Layer 4 of a small transformer language model trained on English Wikipedia (9 layers, counted from 0, width 128).
Take only the direct path to the model's output, skipping the later layers: a vector added to the residual stream pushes a token's score in proportion to its dot product with that token's output vector.

Output vectors of the tokens that the questions are about. A number n stands for n times 0.018.
"abeth": 4 70 -5 -54 -1 23 15 51 16 -10 -7 -39 3 30 -22 -38 -17 -18 27 -1 37 12 -11 -35 18 13 -18 -2 3 -45 -32 -44 37 -8 36 18 -35 -33 1 -14 -11 18 -6 -1 -51 26 1 -14 20 42 55 -10 -1 11 22 -23 35 25 -7 -13 -10 19 4 -14 -8 3 14 10 24 -93 22 3 -11 13 18 -36 17 23 -10 -3 19 51 -19 -41 45 14 30 -8 0 48 -27 -8 12 -18 9 -56 -12 -23 21 -23 1 1 -16 21 12 -22 50 -37 -33 19 -30 -20 -18 5 14 76 0 60 -23 9 -90 -4 35 -57 -27 17 37 42
"by": -1 11 0 -4 4 -8 -50 -18 6 8 18 15 25 16 -7 8 -2 21 -18 23 -12 -19 -14 -31 9 7 -29 -20 16 37 -48 16 47 -5 3 -27 -52 -60 -9 7 -21 5 12 -23 -6 10 0 18 37 42 10 0 -10 -1 -18 10 10 -24 -9 31 -8 21 -9 5 6 -25 11 9 -3 -6 1 10 2 30 13 5 -1 30 21 -17 -12 18 32 34 8 -21 -19 12 1 4 -28 0 1 -22 25 -14 28 17 2 -13 21 -3 -8 14 19 -1 1 -1 17 4 -16 -14 -39 23 -11 8 -21 -13 24 -1 -19 20 32 -15 20 -12 18 -1
"wide": -2 -14 -4 16 9 26 -11 3 -13 -5 -12 -3 -7 34 -26 25 5 16 32 -10 30 -27 -8 -3 8 8 -1 14 34 -28 32 -26 -5 -17 23 29 -16 10 9 4 -48 -13 47 20 5 41 0 -16 2 10 10 19 -13 46 43 4 10 -8 17 -12 12 -1 5 -8 -28 -22 2 -12 -2 -31 14 16 1 35 -2 28 13 58 -19 5 22 55 5 -9 25 12 -23 6 20 -14 -41 -29 0 -61 47 -3 20 -12 2 1 -1 -74 -34 1 10 2 36 -33 -9 55 -11 8 16 -6 -22 -6 9 20 -4 17 -80 -2 -11 -28 59 3 -21 -7
" |\n\n": -1 1 0 2 14 13 -4 -15 -2 -4 52 12 23 -10 21 14 -20 -7 -31 24 -8 11 0 36 -26 1 -40 0 -19 -41 22 -10 -38 -11 6 9 27 9 -11 2 -21 -6 -13 -19 4 24 1 -29 -6 3 13 7 4 24 3 -22 -7 -20 6 1 -3 -4 8 24 -24 12 1 -1 39 -2 -4 35 -8 35 -9 -16 31 -24 -10 10 12 1 -19 -23 39 -13 44 -4 -3 15 -28 15 -6 9 -18 3 -23 -9 -15 7 -9 -21 -14 -8 28 9 6 -1 -5 6 17 6 -34 -11 -4 -16 -25 -5 -11 -4 -12 4 16 -32 -16 -16 13 -24
" upon": -4 -5 -7 10 -21 12 -35 5 -6 -8 16 -14 22 17 -36 7 -33 19 7 8 7 22 2 9 0 26 -10 -31 -3 31 5 25 -19 -12 7 -5 -5 -17 26 24 -2 4 -1 -8 -10 1 1 12 9 -10 21 -13 -7 36 26 -8 -12 7 -26 -27 -5 3 19 -1 -11 18 14 8 17 6 10 10 -7 13 20 -10 1 19 8 -16 -8 15 10 -26 -14 30 -8 -14 7 -6 13 10 -7 -20 17 -6 5 5 9 -17 -17 -17 17 7 -30 3 6 -33 -1 19 21 -14 -16 34 38 17 -3 -3 -43 4 -18 12 -10 12 -13 -23 14 -26
" List": 4 -7 -3 -37 17 -11 -19 11 32 -8 2 7 -3 13 11 -10 -21 13 -1 1 -24 -14 2 -16 6 10 21 18 13 29 1 -16 -4 29 11 53 -6 -22 20 15 12 -10 21 20 2 24 1 -33 -20 -7 22 4 17 35 -20 17 -4 -28 51 -35 25 -29 -14 23 8 1 -8 6 16 -5 -1 4 5 22 18 -12 2 25 5 32 16 18 -13 -2 -9 14 29 -9 14 -7 -69 -8 5 19 -15 -14 -1 -21 13 13 -15 -24 -21 -1 2 -30 2 -19 40 -26 -10 4 33 -3 31 39 20 7 -4 -13 -16 35 3 4 14 -6 -17 -1
"wealth": 11 2 -10 4 -17 15 5 -15 1 1 60 -22 6 44 -37 26 -2 24 31 -25 8 24 -21 -54 14 0 -16 -19 22 5 7 13 7 27 6 -4 -37 -19 58 12 21 23 21 7 -37 38 2 8 24 30 -18 -55 -7 34 46 -37 38 -16 -9 -33 19 4 11 -15 4 -14 -26 -31 -33 -11 -35 13 -32 36 29 -36 -33 22 7 25 -26 19 -10 16 6 4 6 -20 24 18 1 18 -4 -14 21 -44 -5 7 39 10 -5 -21 43 -16 27 -24 75 -19 -5 -27 -21 16 -42 6 14 48 27 -23 -26 45 -77 41 -1 -16 28 -14 -8 9
"ant": 5 -16 -2 10 16 35 -3 -8 -3 9 4 -36 1 -10 -22 26 11 26 8 -24 23 -10 19 -11 10 -7 6 -19 2 -5 21 13 0 5 -5 -2 -18 -35 23 13 7 11 -24 8 22 35 0 -6 16 -7 -11 4 2 -9 -6 -8 10 18 8 13 7 36 25 5 5 -19 -2 9 0 4 15 6 -5 28 -1 9 -14 25 8 -8 3 19 3 -25 -1 -18 -22 -3 -8 -29 16 11 29 29 -30 37 9 22 12 14 -12 19 -7 10 -10 -3 -14 -25 -16 4 -2 14 -24 -15 5 3 -23 11 -12 45 -41 14 -37 19 12 21 23 2
" least": 5 7 -16 -14 5 -5 -12 21 -11 -11 32 -48 -18 7 -27 -2 7 19 31 -32 -30 -31 22 -32 -21 2 -27 -2 35 4 -8 -11 9 5 -6 15 -12 -8 4 26 5 -18 45 -10 -24 14 1 14 25 -18 12 1 -12 2 6 9 18 50 41 -17 -7 -44 -4 24 -12 -26 -2 -13 5 -10 1 17 -7 19 28 -26 36 25 17 8 27 18 -20 24 36 2 -16 14 -2 42 -53 -7 31 3 21 -31 -19 4 36 -33 -20 -30 -14 23 -20 -11 9 -21 -1 56 -2 -34 -12 -12 9 16 -24 1 -14 52 -7 3 20 15 11 -19 -1 -8
"estic": 10 3 -13 11 15 6 -33 42 13 -14 10 -21 29 21 -38 -1 9 18 -4 -32 3 -25 -23 -38 -57 -50 7 -36 -12 1 -30 -3 12 31 1 5 19 -40 25 -21 -30 -1 26 0 -20 47 1 -37 18 -1 -8 -31 -19 5 20 -34 28 6 -2 -4 25 -21 28 23 -24 2 10 -53 9 -55 16 30 4 10 -7 40 48 17 -25 -16 30 -34 -39 -20 31 17 -10 14 1 46 -8 10 18 -17 -8 16 0 21 6 -33 2 3 5 41 -12 45 33 -20 28 -24 -30 17 15 11 13 10 -7 -14 -33 17 -69 -11 -7 -26 11 -11 -32 -1
"mond": 6 22 -1 2 1 -21 -5 -12 9 -2 16 -14 45 1 -27 -18 9 -43 15 -11 36 -24 -16 -61 -37 -10 -24 26 -1 1 -21 -22 34 -10 5 12 -14 -75 39 1 -28 7 16 -2 -31 42 0 29 16 2 31 -10 -13 11 5 23 7 -22 -18 -10 -15 -13 24 11 -9 6 22 0 18 -14 -8 44 -36 31 9 -16 16 1 17 -34 -7 49 -9 17 48 1 9 -23 -12 -6 -42 -32 28 -47 27 0 -16 -3 7 22 -9 -2 -24 8 24 -24 40 -23 -42 19 9 -29 18 -15 -1 -15 1 -20 0 -10 -57 24 -10 -12 -17 -22 -12 3
"uel": 0 39 -1 -17 1 35 -23 6 -15 -19 12 -26 25 -6 -10 -37 19 5 -9 9 0 -31 -8 -37 11 17 20 21 54 -7 -17 -10 24 -5 26 6 -49 -36 12 -26 -30 -19 -16 10 -35 18 1 18 2 -28 -23 -10 -7 12 24 25 -1 -5 27 -6 -9 1 29 -44 -16 -19 6 11 25 -16 47 14 -16 2 -20 -18 -30 30 30 -10 3 3 32 8 20 22 20 -13 -15 23 16 10 6 -9 1 -9 -47 -11 -2 -18 -10 -5 -19 29 27 16 -12 2 -9 33 -31 19 0 16 -18 -12 -3 36 -12 7 -58 -27 -16 -32 39 22 19 11
"gressive": 4 -4 -23 -13 -13 8 -16 4 19 -19 32 8 10 13 -12 -27 21 -5 -16 12 -18 -8 -8 -6 7 -15 -21 18 18 -52 -1 -10 40 -12 30 -18 -4 -32 24 -24 -1 -5 16 -9 -11 21 2 -35 20 41 28 25 2 6 0 13 10 -22 21 -21 -4 -19 13 11 -13 -8 21 -50 -10 -39 -10 7 -47 10 42 -12 -8 20 4 -22 2 28 21 -29 4 9 7 -2 24 8 -18 -4 -13 -22 31 -37 8 -14 -15 29 -24 7 18 40 -43 36 59 -35 11 55 -3 18 13 -20 13 -8 -3 -5 -14 -12 -60 -18 14 -30 27 -11 18 42
" present": -4 5 -10 -23 -9 12 -13 15 2 -20 -2 17 -20 9 -8 0 18 -3 25 17 6 -4 26 7 17 -7 1 -10 13 17 15 -6 6 5 10 -6 -3 -8 3 -16 4 -18 11 -12 -10 4 1 -11 12 -16 -3 10 -30 15 9 7 -11 -1 3 -18 -11 -2 -21 -21 -6 -34 1 -28 13 -26 40 5 22 25 27 -39 19 -24 2 -6 -23 -9 0 4 9 -14 -13 2 7 36 -19 -20 24 -3 -21 -3 3 -12 3 15 26 -4 -23 5 34 -10 32 -14 -2 29 11 10 24 1 -16 -7 3 30 21 26 10 -4 25 -4 -6 -25 38 -1
"rif": 7 9 -9 -17 12 -13 -20 21 5 0 54 -21 16 7 -15 2 -7 19 35 1 -12 -35 24 -38 6 -1 -46 18 41 15 -7 1 -36 -11 10 4 -62 5 -24 -18 8 -11 1 -16 -23 52 1 -19 -2 22 18 -3 -27 12 58 23 20 -20 16 -16 -23 -25 -44 -9 -10 -27 -9 -12 -16 -18 5 9 -41 -7 -23 -27 47 -31 1 5 -2 11 -12 -15 12 -21 -3 -9 -13 -24 24 11 14 -17 -31 -15 -26 -3 12 -25 18 6 25 3 -22 -6 15 -10 -1 19 -26 -28 34 14 43 -51 -26 12 -6 36 -41 -8 -10 -17 39 -45 -23 -3
"istics": 6 35 -12 30 20 -27 1 10 8 -10 36 5 33 24 -17 -22 17 -13 -13 -21 33 -29 13 3 1 -7 7 -32 9 -4 -4 37 -4 -30 34 35 -24 31 22 9 -46 27 35 -3 -31 30 1 -25 0 6 18 -30 -11 23 10 -16 36 10 -17 -33 2 -14 -1 -35 0 -4 7 -52 -16 -20 -6 26 -2 -11 8 -15 7 52 5 29 29 1 -3 24 1 -1 11 -13 15 7 -22 27 -35 10 42 -3 -4 -9 9 -22 -19 10 -9 9 29 -2 9 -23 1 20 -52 4 -2 -22 12 -31 -11 -26 -67 12 -51 -16 3 12 -37 -18 -26 -58

Each question shows what one neuron of this layer's MLP adds at an activation of 1. A number n stands for n times 0.011.

n167: 21 -1 21 -15 15 -8 -9 -2 -8 12 -16 22 1 3 -17 16 0 0 7 24 -3 -6 0 4 -22 17 -10 -5 -24 4 9 1 -23 -13 -12 -9 -8 -13 15 12 -7 -5 13 -15 -19 -9 -11 7 14 -4 -4 14 15 23 -13 2 8 15 -25 2 -7 -7 5 3 15 12 8 3 0 9 6 -5 5 -4 3 -8 -37 -17 -27 -4 -18 4 11 -12 18 -5 1 -17 -30 -15 2 3 -5 16 6 22 4 3 24 15 1 -8 2 6 18 -5 2 -9 16 -5 -5 12 -6 5 -2 -8 7 15 -15 -10 19 -10 -12 -13 -4 -10 9 -21
Pushed up most: " upon"

n165: -6 -17 -6 12 -7 15 -16 -13 -7 17 -6 3 -3 4 7 -13 -5 -12 -7 10 4 12 14 -9 -27 10 8 -13 -10 12 1 -4 -12 4 -14 -7 -10 17 -19 -14 0 -15 1 -15 2 17 -8 -5 -19 -8 -8 -9 9 -22 -16 0 -8 1 -5 -14 -6 -24 -18 -2 -14 9 3 19 14 -8 13 -16 11 -4 -6 3 -11 3 27 14 -1 -7 19 19 19 4 8 18 -5 -24 16 -2 5 27 5 -18 0 -8 8 0 8 -9 -9 -25 -16 1 -34 15 12 10 -20 -16 2 15 -20 -17 3 -8 19 -12 3 -21 0 -3 -2 13 -10 16
Pushed up most: "uel"

n258: 13 15 -21 3 19 -7 -9 4 0 -3 -11 11 13 4 -1 9 14 8 25 -3 0 6 14 14 2 -12 4 10 19 1 -13 18 -21 8 -7 -3 -14 -8 -4 6 12 -12 13 13 11 -8 -68 -17 13 19 -6 -4 14 -28 9 15 0 -6 22 0 17 -1 9 -2 -2 23 -2 -7 -5 14 -6 -25 -16 5 -20 0 -35 12 4 2 -4 0 14 -14 6 -4 11 -13 17 21 -4 14 -10 7 17 1 12 -20 -11 2 19 1 0 -27 15 11 -27 -12 -13 -19 -2 -9 0 -14 4 3 -5 3 -15 16 9 -6 -7 5 6 22 15 6
Pushed down most: "mond"

n347: 7 0 2 -14 19 -13 4 4 -10 -25 12 14 -1 -16 -24 -9 -16 5 -6 2 19 21 -7 19 10 -12 15 2 18 -19 -15 8 -10 5 27 -13 -6 12 13 -13 -5 17 -4 24 8 -3 19 23 19 -6 -29 -11 -15 -4 2 -12 3 4 1 -1 6 5 -5 0 -6 -15 25 -15 -2 16 -1 4 25 20 7 12 9 -14 20 -11 -24 20 -12 -5 -10 7 -15 -5 13 8 -1 -14 8 4 -1 -1 22 7 2 23 12 -4 30 -14 19 13 -13 20 23 1 1 10 -8 -8 12 0 24 7 -10 2 -11 -6 21 9 -6 22 4 -24
Which three tokens does it push up most, strongest first? "wealth", " present", "istics"

n334: -8 5 -2 -29 -19 3 -11 10 4 -17 4 -3 3 12 15 -9 -16 12 -14 15 6 -3 -9 3 -22 -5 14 -10 -6 -14 6 -7 -10 13 -6 -7 -28 -18 12 17 -20 -19 16 -29 24 -6 -26 4 29 11 -10 16 -34 22 25 -4 38 8 18 -28 -26 26 -21 24 10 -6 15 27 8 2 -11 -8 28 -6 -5 -8 25 -5 -14 6 -9 -4 37 4 -8 10 -17 -10 -14 -31 13 14 1 -3 -14 -1 4 13 -25 13 -2 -1 -1 1 -11 -8 10 8 -2 14 -11 1 0 4 -11 10 16 -14 0 5 16 13 0 -26 -26 32 16 -1
Pushed up most: "by"

n174: 27 -8 -2 4 -14 25 -18 6 1 -29 4 -4 -6 3 5 -13 5 -3 9 4 -4 22 -9 15 -6 3 -15 8 5 2 9 10 0 13 -2 -3 1 0 -19 11 -23 21 2 4 -3 0 19 -5 -8 -9 4 13 1 -2 16 -1 -7 -2 3 11 0 10 -14 -11 -3 37 -1 -7 -5 4 3 -6 6 10 0 -25 -4 -14 10 9 11 -4 15 8 -6 19 9 -12 9 -17 7 10 13 7 15 12 -9 -7 -6 -17 1 -5 -6 8 -1 4 16 1 -14 -8 -9 11 -14 23 20 12 13 1 -1 14 -3 11 -5 -7 -14 -3 -12 -4
Which two tokens does it push up most, strongest first? " upon", "wealth"

n151: 10 6 12 -9 -5 35 0 13 11 -10 -2 -4 3 1 -6 0 -7 -26 -6 13 6 12 -9 11 -26 -5 -4 -8 -11 12 -9 -6 9 43 -8 4 -25 16 -10 3 11 -5 -8 -6 6 13 16 6 7 -12 -19 -14 2 10 1 6 -22 24 -16 9 12 10 14 10 12 14 -3 -4 16 7 -4 -13 9 10 0 -12 4 23 9 10 5 10 -5 10 -8 7 -7 5 1 17 3 -4 1 17 22 -16 12 10 -5 10 5 -3 -31 17 -2 9 10 -1 -2 15 2 1 -3 24 -3 1 1 4 -2 -11 -33 -4 -3 -11 -9 18 -35 15
Pushed up most: "abeth"

n245: -2 -20 13 -2 -5 4 4 -11 1 7 -1 -5 -4 20 -11 10 -5 12 -12 13 29 -2 -9 8 13 1 5 -4 -7 -2 30 7 -5 -18 -8 10 17 -3 -19 8 -3 4 -20 8 0 -10 -73 -21 -2 -18 5 1 -7 -1 -10 -3 -2 -17 4 3 -21 -14 0 8 -8 13 -3 1 4 -8 -12 5 27 -12 -20 -9 18 -19 -13 10 -6 15 -3 29 -16 12 2 20 21 3 3 33 -15 -4 12 16 -1 -7 -10 18 7 -5 -7 3 -8 -7 9 -11 4 -8 -4 -10 11 2 9 5 -7 -26 17 1 16 3 4 18 -5 11 8 -5
Pushed up most: " |\n\n"

n102: 39 -21 9 -28 -12 -16 -6 -6 -4 -13 -3 -24 -1 5 0 18 22 5 -12 26 11 -14 -12 0 -7 20 4 -7 3 -9 14 -12 6 12 23 -22 -7 20 13 -10 6 -9 -12 21 -16 -21 -35 -1 -8 -16 12 10 18 17 -6 10 2 5 25 27 1 -8 -10 -2 -2 27 -17 -1 -11 15 -12 -12 10 6 -25 -17 32 27 -6 17 1 -9 1 -14 -26 -15 10 -3 17 2 24 14 10 -10 2 7 -1 17 8 -2 15 -6 2 -17 -13 -15 13 -13 0 6 8 7 20 6 22 -5 -3 -30 0 -14 -9 4 12 0 12 0 6 7
Pushed down most: "mond"

n228: -11 -5 -55 2 0 -19 12 -27 -8 1 -2 3 -8 17 -4 12 -18 -5 20 23 -3 -22 7 -32 7 -3 -9 -3 9 -23 3 -22 -5 4 12 -16 -3 21 9 -2 12 3 6 3 -1 17 0 14 -2 -7 1 3 -3 -1 -1 -19 -16 4 -10 11 6 4 -35 -4 -3 -22 0 -23 -14 33 16 12 -2 19 -7 4 7 -11 -2 -5 2 -34 6 -14 1 -19 -12 -16 -13 -6 4 -1 -9 -34 -11 -16 -18 14 -5 10 -2 -4 17 3 -23 -9 3 29 14 -13 2 -3 -9 10 -5 -9 6 -13 8 12 -2 -9 20 12 2 -33 -3 10
Pushed up most: "rif"

n451: -7 -29 -4 2 -17 -7 8 -36 -6 10 3 17 -12 2 3 13 -7 3 7 -15 3 -2 10 16 -24 -10 22 20 -1 5 -4 -13 -13 -6 7 -27 -4 0 -4 3 11 -22 9 3 8 28 4 -24 0 11 -5 9 15 0 -4 -2 -19 -14 -2 14 -24 15 16 27 -6 4 -10 -15 -20 -2 0 6 -19 -6 -8 -19 8 27 -1 -11 21 14 -5 13 -16 -12 16 0 5 7 30 -18 7 0 -16 9 3 13 -19 -1 -12 8 -15 4 0 -6 10 2 -23 12 21 -11 6 -42 2 10 -2 7 -14 8 -14 18 -27 9 26 12 -2 1
Which three tokens does it push up most, strongest first? "ant", "wide", "gressive"

n207: 0 0 16 12 9 7 4 12 -3 1 9 -12 -1 -16 -19 -1 -11 4 7 -1 -9 19 -5 -16 -7 0 4 3 11 13 -12 10 -8 -1 9 -1 2 -32 -6 -19 3 -9 20 15 1 -10 71 -10 0 -10 12 1 16 10 3 -3 5 -5 12 -14 20 3 -9 -11 13 -28 -12 0 13 -18 -7 -9 10 0 -12 -9 -7 -16 7 12 -14 2 2 -11 -1 8 1 -4 5 3 -6 -2 3 -1 -6 2 -3 0 -7 15 -21 19 4 9 14 -7 -1 -13 -5 -12 7 4 10 6 13 -1 -12 7 -43 -3 -7 -2 -2 7 -12 12 -7 -5
Pushed up most: " List"

n423: 0 -16 -1 19 -5 13 3 3 -2 4 2 -2 -16 -12 11 11 -45 -10 3 -18 13 -11 -10 -1 -4 -14 0 -1 12 3 5 -4 28 -23 -10 3 -1 12 12 -4 -3 -5 1 2 -19 30 22 2 9 -3 3 -10 -2 14 -5 26 -1 -18 -20 -4 -30 -21 -1 -1 -5 5 15 -2 2 8 18 -1 23 -18 -7 25 -7 -2 -9 -1 -24 8 1 9 7 0 12 -12 -7 -33 -7 13 -17 8 -12 -25 4 5 13 6 11 -10 16 14 1 10 8 -14 2 -1 8 13 -2 21 -1 -4 -2 -3 27 -7 -9 -17 23 -5 11 5 -5 -1
Pushed down most: " least"

n274: 0 3 37 -25 -11 9 -1 -3 -20 2 -7 10 21 2 14 -7 27 -4 1 -17 -8 -2 1 3 15 -5 -2 10 -10 -2 -7 -12 -24 -16 -8 -2 -15 -8 -2 18 9 -5 -11 -14 0 -15 15 11 -9 -6 13 -15 9 15 -36 -13 21 -19 -4 -11 18 13 -5 27 -4 16 -6 3 5 5 5 5 0 -24 4 -3 -5 5 -7 -2 8 12 14 14 -12 3 -16 7 5 -13 16 1 5 7 33 5 -5 -2 18 16 10 17 0 6 9 8 21 5 -16 -15 -5 15 -4 10 1 8 3 13 3 5 -8 18 -11 18 24 40 21 -6
Which two tokens does it push up most, strongest first? "ant", "wealth"

n77: -12 -4 -13 5 27 -15 -11 -20 -2 14 -22 0 -9 0 0 12 -3 2 14 1 18 -3 7 25 13 -10 -18 -10 -13 -9 -15 -3 19 -8 19 8 3 5 -6 -15 16 -10 13 -18 12 -15 -51 -1 -5 -6 -13 -5 -11 -4 0 3 0 -4 -16 -10 16 5 -11 0 -3 13 -6 1 7 13 -3 -6 -2 5 -13 -40 31 -16 1 9 -9 -2 -4 4 -6 -6 -9 18 3 -18 -7 -6 3 -6 -10 0 14 -5 27 4 23 -2 -10 -12 9 5 3 20 8 -9 25 5 -2 17 -24 -12 3 -1 -14 8 20 -13 8 -11 2 6 12 21
Pushed up most: " present"

n428: -7 0 -15 3 -15 12 -25 7 20 0 10 1 -10 -9 6 -6 3 16 -4 -39 -5 2 9 -7 -9 -12 3 3 -2 -6 -4 6 -26 0 2 -6 -1 10 -2 23 0 -2 7 -3 9 -2 27 6 9 7 5 -15 -22 14 14 4 -17 13 3 2 -9 -5 3 -7 7 -9 -10 3 -20 1 5 0 0 12 17 21 -2 -7 27 27 7 -16 1 4 -11 4 -11 -5 12 18 -15 -1 13 0 0 -7 -14 16 8 -3 29 12 11 -34 12 -3 10 5 -1 -5 2 9 10 -17 -14 20 24 -16 -11 14 10 20 21 -22 18 38 -6 8
Pushed down most: "mond"

n337: -27 -21 -14 5 36 -5 0 -9 -6 16 -6 -19 -14 11 22 -26 13 24 26 -15 -9 6 6 12 -16 12 3 -8 -2 9 11 -3 21 1 10 12 13 -27 24 -12 17 -3 -1 -3 -2 10 -24 13 15 13 31 4 4 -10 13 12 -9 -3 -2 14 -14 -25 -23 -4 -17 -21 32 -25 13 17 5 17 10 -24 18 16 -4 -15 -9 24 13 -3 0 -13 -25 4 -8 -10 20 -2 18 12 11 8 -8 -16 -12 28 5 -9 7 -14 11 -17 4 1 -6 -2 7 3 -2 -2 -21 15 20 -2 -1 -13 23 -2 22 -8 0 -3 -17 0 2 1
Pushed up most: " least"

n164: 0 0 27 8 15 3 8 -9 -18 22 -21 0 -3 0 -3 -4 3 -8 -9 12 -2 -4 -14 14 -4 -5 -9 -29 3 5 4 -3 3 7 -3 -1 -2 2 -16 5 8 15 8 -5 -15 1 -14 -14 -22 -7 -6 11 -10 -15 4 16 -10 9 0 6 -14 6 5 -29 -23 18 -11 21 2 13 5 6 14 -20 -8 -2 4 -14 -10 1 -22 27 -11 -6 -4 -15 23 -3 10 22 3 -15 29 17 15 0 -11 -11 -2 -1 6 -5 -5 17 -7 -10 16 4 0 -18 -11 -1 -14 34 12 -22 13 -4 13 3 4 -11 -4 2 -9 19 4 5
Pushed down most: "gressive"

n145: 14 1 -4 4 -12 -2 10 -21 1 14 16 -28 20 20 -12 -24 0 5 -13 13 18 -28 -37 21 -7 -10 -1 -3 6 12 4 9 -16 -22 5 6 -9 -9 -2 12 8 15 -10 17 -21 5 47 -4 13 1 7 11 -9 -7 2 -12 10 -4 -19 -3 -14 -7 3 -9 -16 -7 -5 1 -12 -30 -20 7 -6 16 -10 -9 -7 5 4 23 -18 5 8 -6 -7 18 -9 -8 -4 4 -7 0 6 13 -4 -2 16 6 -4 -9 0 -4 0 11 -10 1 -5 14 -16 11 -20 -1 7 -17 17 -6 -13 -3 -7 6 -6 -23 -17 30 4 0 -17 -7
Pushed down most: " present"

n486: 3 13 -12 -6 -15 -14 -9 -11 -4 10 -4 16 15 -2 -8 6 11 -10 8 -19 -1 12 18 -23 -12 -17 -8 10 7 4 1 -10 22 -5 2 8 -11 8 -7 -9 3 12 11 -17 2 11 -64 6 15 13 6 -9 -5 0 3 10 -3 -8 -17 -29 9 -10 2 2 2 7 -3 -11 -7 13 -6 11 -18 13 1 27 -8 8 4 -5 -6 -18 0 -8 6 6 4 0 -7 1 -1 0 -1 -4 11 -9 -9 18 -3 -4 14 16 4 -16 -13 17 10 -14 -18 6 -8 3 10 -9 14 -18 -6 3 2 -14 14 -2 15 -6 -5 -6 4 -16
Pushed up most: "mond"

n142: 33 -17 8 -1 4 -6 3 12 10 -8 8 19 19 2 6 6 18 10 13 26 -1 10 12 5 -6 25 -3 -2 -8 3 29 -2 2 8 -21 2 13 -7 10 -11 -15 13 -16 -15 -5 -14 27 7 11 -25 -5 13 6 11 -2 7 15 -12 -16 1 -20 -3 25 18 -19 -16 2 17 0 25 -2 16 -11 1 5 18 -12 17 -19 6 -2 18 -16 6 -6 28 -3 3 19 -1 5 2 8 -18 -4 -13 16 0 -12 11 -9 3 14 21 3 -17 -14 -22 6 9 11 3 23 -5 -5 -4 11 -7 -3 1 -28 -4 -8 1 6 21 0 -10
Pushed up most: "wide"

n318: 2 21 -13 21 2 -22 -18 -3 -1 -29 2 0 -4 -16 15 3 1 -20 -21 -24 -26 -24 -1 16 6 12 8 26 0 -19 -15 -7 7 6 6 -32 -10 0 -2 -4 -1 -14 -13 17 3 0 32 -2 0 -26 7 -9 -20 -20 1 0 0 11 -18 -8 0 5 -6 6 0 16 6 20 -12 13 5 11 -20 -9 13 -15 -24 -18 -13 -4 -3 -2 32 1 0 8 13 -17 33 12 -8 2 0 10 -15 6 2 16 -8 12 10 11 -3 -11 15 -2 -30 -1 13 -6 10 1 -4 -10 -8 13 3 17 2 14 -6 -15 8 22 8 -24 -17 5
Pushed up most: "uel"

n381: 5 10 -16 1 12 15 28 26 8 -15 16 -15 13 -21 -18 -12 14 18 -6 -18 7 1 3 -11 7 -4 -6 -43 -19 -13 -8 -3 9 -13 1 -31 -6 15 30 40 15 4 -2 11 -11 15 15 -27 -4 0 -5 9 5 -7 -2 1 1 2 -11 4 -1 7 -8 15 -15 -5 3 -21 -17 17 20 -5 -34 -7 -2 -13 1 3 -16 17 11 -11 17 -6 -8 -6 -3 10 -12 2 -20 8 35 -17 0 -28 20 -7 13 0 -33 4 12 -3 5 -30 -1 23 -10 -20 -26 12 8 -25 0 -17 -1 -2 14 -5 0 -19 -3 14 0 -4 9 -14
Pushed up most: "istics"

n227: -11 -13 -17 2 -14 -3 -4 17 -4 19 4 -16 4 2 10 -24 -2 25 -3 43 22 -17 -2 23 13 -1 -18 11 22 -26 33 -4 4 -31 -24 33 -23 14 15 21 -11 23 35 -23 0 -6 -39 -2 7 8 4 1 -1 -4 12 -11 -8 0 -15 9 -10 13 -12 -4 2 11 13 2 -13 -25 9 9 -6 10 7 -11 -13 24 4 12 15 9 12 -5 3 0 -2 25 -7 5 17 0 -16 -34 -2 -8 -1 11 -18 1 20 -3 0 -22 5 -6 20 -8 0 -7 12 -19 25 7 -8 -14 2 -12 -13 21 13 -3 -6 -7 -8 -29 1 -14
Which two tokens does it push up most, strongest first? "wide", "istics"

n319: -3 -16 -46 -1 -3 16 -6 -13 9 3 17 -27 7 9 11 4 10 -7 4 9 10 -23 -9 14 -9 -9 -7 -4 0 -5 19 -9 15 -21 6 -27 -29 0 -1 15 -15 5 -3 -11 -8 1 11 0 17 -12 16 1 -4 21 -11 -12 -5 10 8 28 -17 -8 0 9 -12 11 7 -9 -26 -16 -5 -6 5 -2 -34 34 -6 9 11 -17 9 -15 10 -6 2 -1 -8 21 9 -14 17 6 -2 -6 8 -2 -21 -3 -2 6 16 -9 -8 0 18 0 -8 7 -3 6 5 11 17 -8 31 -20 -1 11 -11 19 -2 11 -12 -23 -2 1 9 10
Pushed down most: " List"

n235: -12 5 -5 -12 4 10 2 -29 6 7 -11 -20 0 7 23 -11 -6 32 -7 -2 12 3 4 5 -5 11 8 13 -14 15 6 4 -20 0 6 21 16 9 -1 -14 6 0 -4 -9 14 7 44 -2 -15 3 -1 -3 5 -16 -12 -4 22 -13 -4 12 2 4 7 -15 -14 -12 -2 26 -19 8 -4 17 -24 4 -17 -5 13 0 -5 7 -20 8 17 3 -4 13 -1 -6 -1 7 10 17 15 -4 3 7 3 10 -4 11 -12 2 -2 17 -8 -5 -22 4 -9 -12 -2 4 -5 1 8 -9 16 -11 -15 -33 -3 2 -9 0 -8 3 2 11
Pushed up most: "ant"

n283: -2 -1 30 -24 9 -23 -16 16 0 -12 -8 -5 -6 -14 10 -7 13 -14 -5 19 1 10 -14 -4 5 -2 -8 -3 -8 8 16 8 -31 -2 -3 14 15 -7 -12 -13 -15 9 -14 -9 11 -5 -14 -19 11 -22 -4 38 12 -28 -12 3 -21 -15 -2 -15 5 0 12 7 5 -16 -13 6 -2 -6 4 -10 12 20 8 23 4 -31 -18 6 15 -5 0 -4 10 16 18 -4 5 6 5 -9 -9 15 -6 -9 5 -6 -8 -12 2 -2 4 -10 1 29 33 -12 12 -14 -19 -4 -22 -16 4 22 4 2 4 -25 -12 1 26 2 12 -28 -5 -2
Which three tokens does it push up most, strongest first? " |\n\n", " List", "estic"

n203: 2 12 -30 -19 13 -8 6 12 18 -4 12 3 2 9 -14 -8 -17 0 7 -5 16 -1 -11 -15 6 2 0 11 -2 3 -4 -22 -2 -1 10 3 3 6 -14 -7 -16 -14 -13 1 -16 2 -22 -20 -14 1 7 -6 1 -16 17 17 23 -19 8 16 6 -26 19 10 -20 9 6 -2 -8 1 -4 15 -7 -21 17 -3 12 -3 10 -14 6 11 0 -10 9 13 -18 -19 -7 -10 15 8 -3 -2 14 11 -8 -15 13 -17 4 27 -4 5 0 6 -1 -5 1 4 5 7 1 11 7 -5 4 21 24 7 11 0 15 -18 14 -6 12 21
Pushed down most: "ant"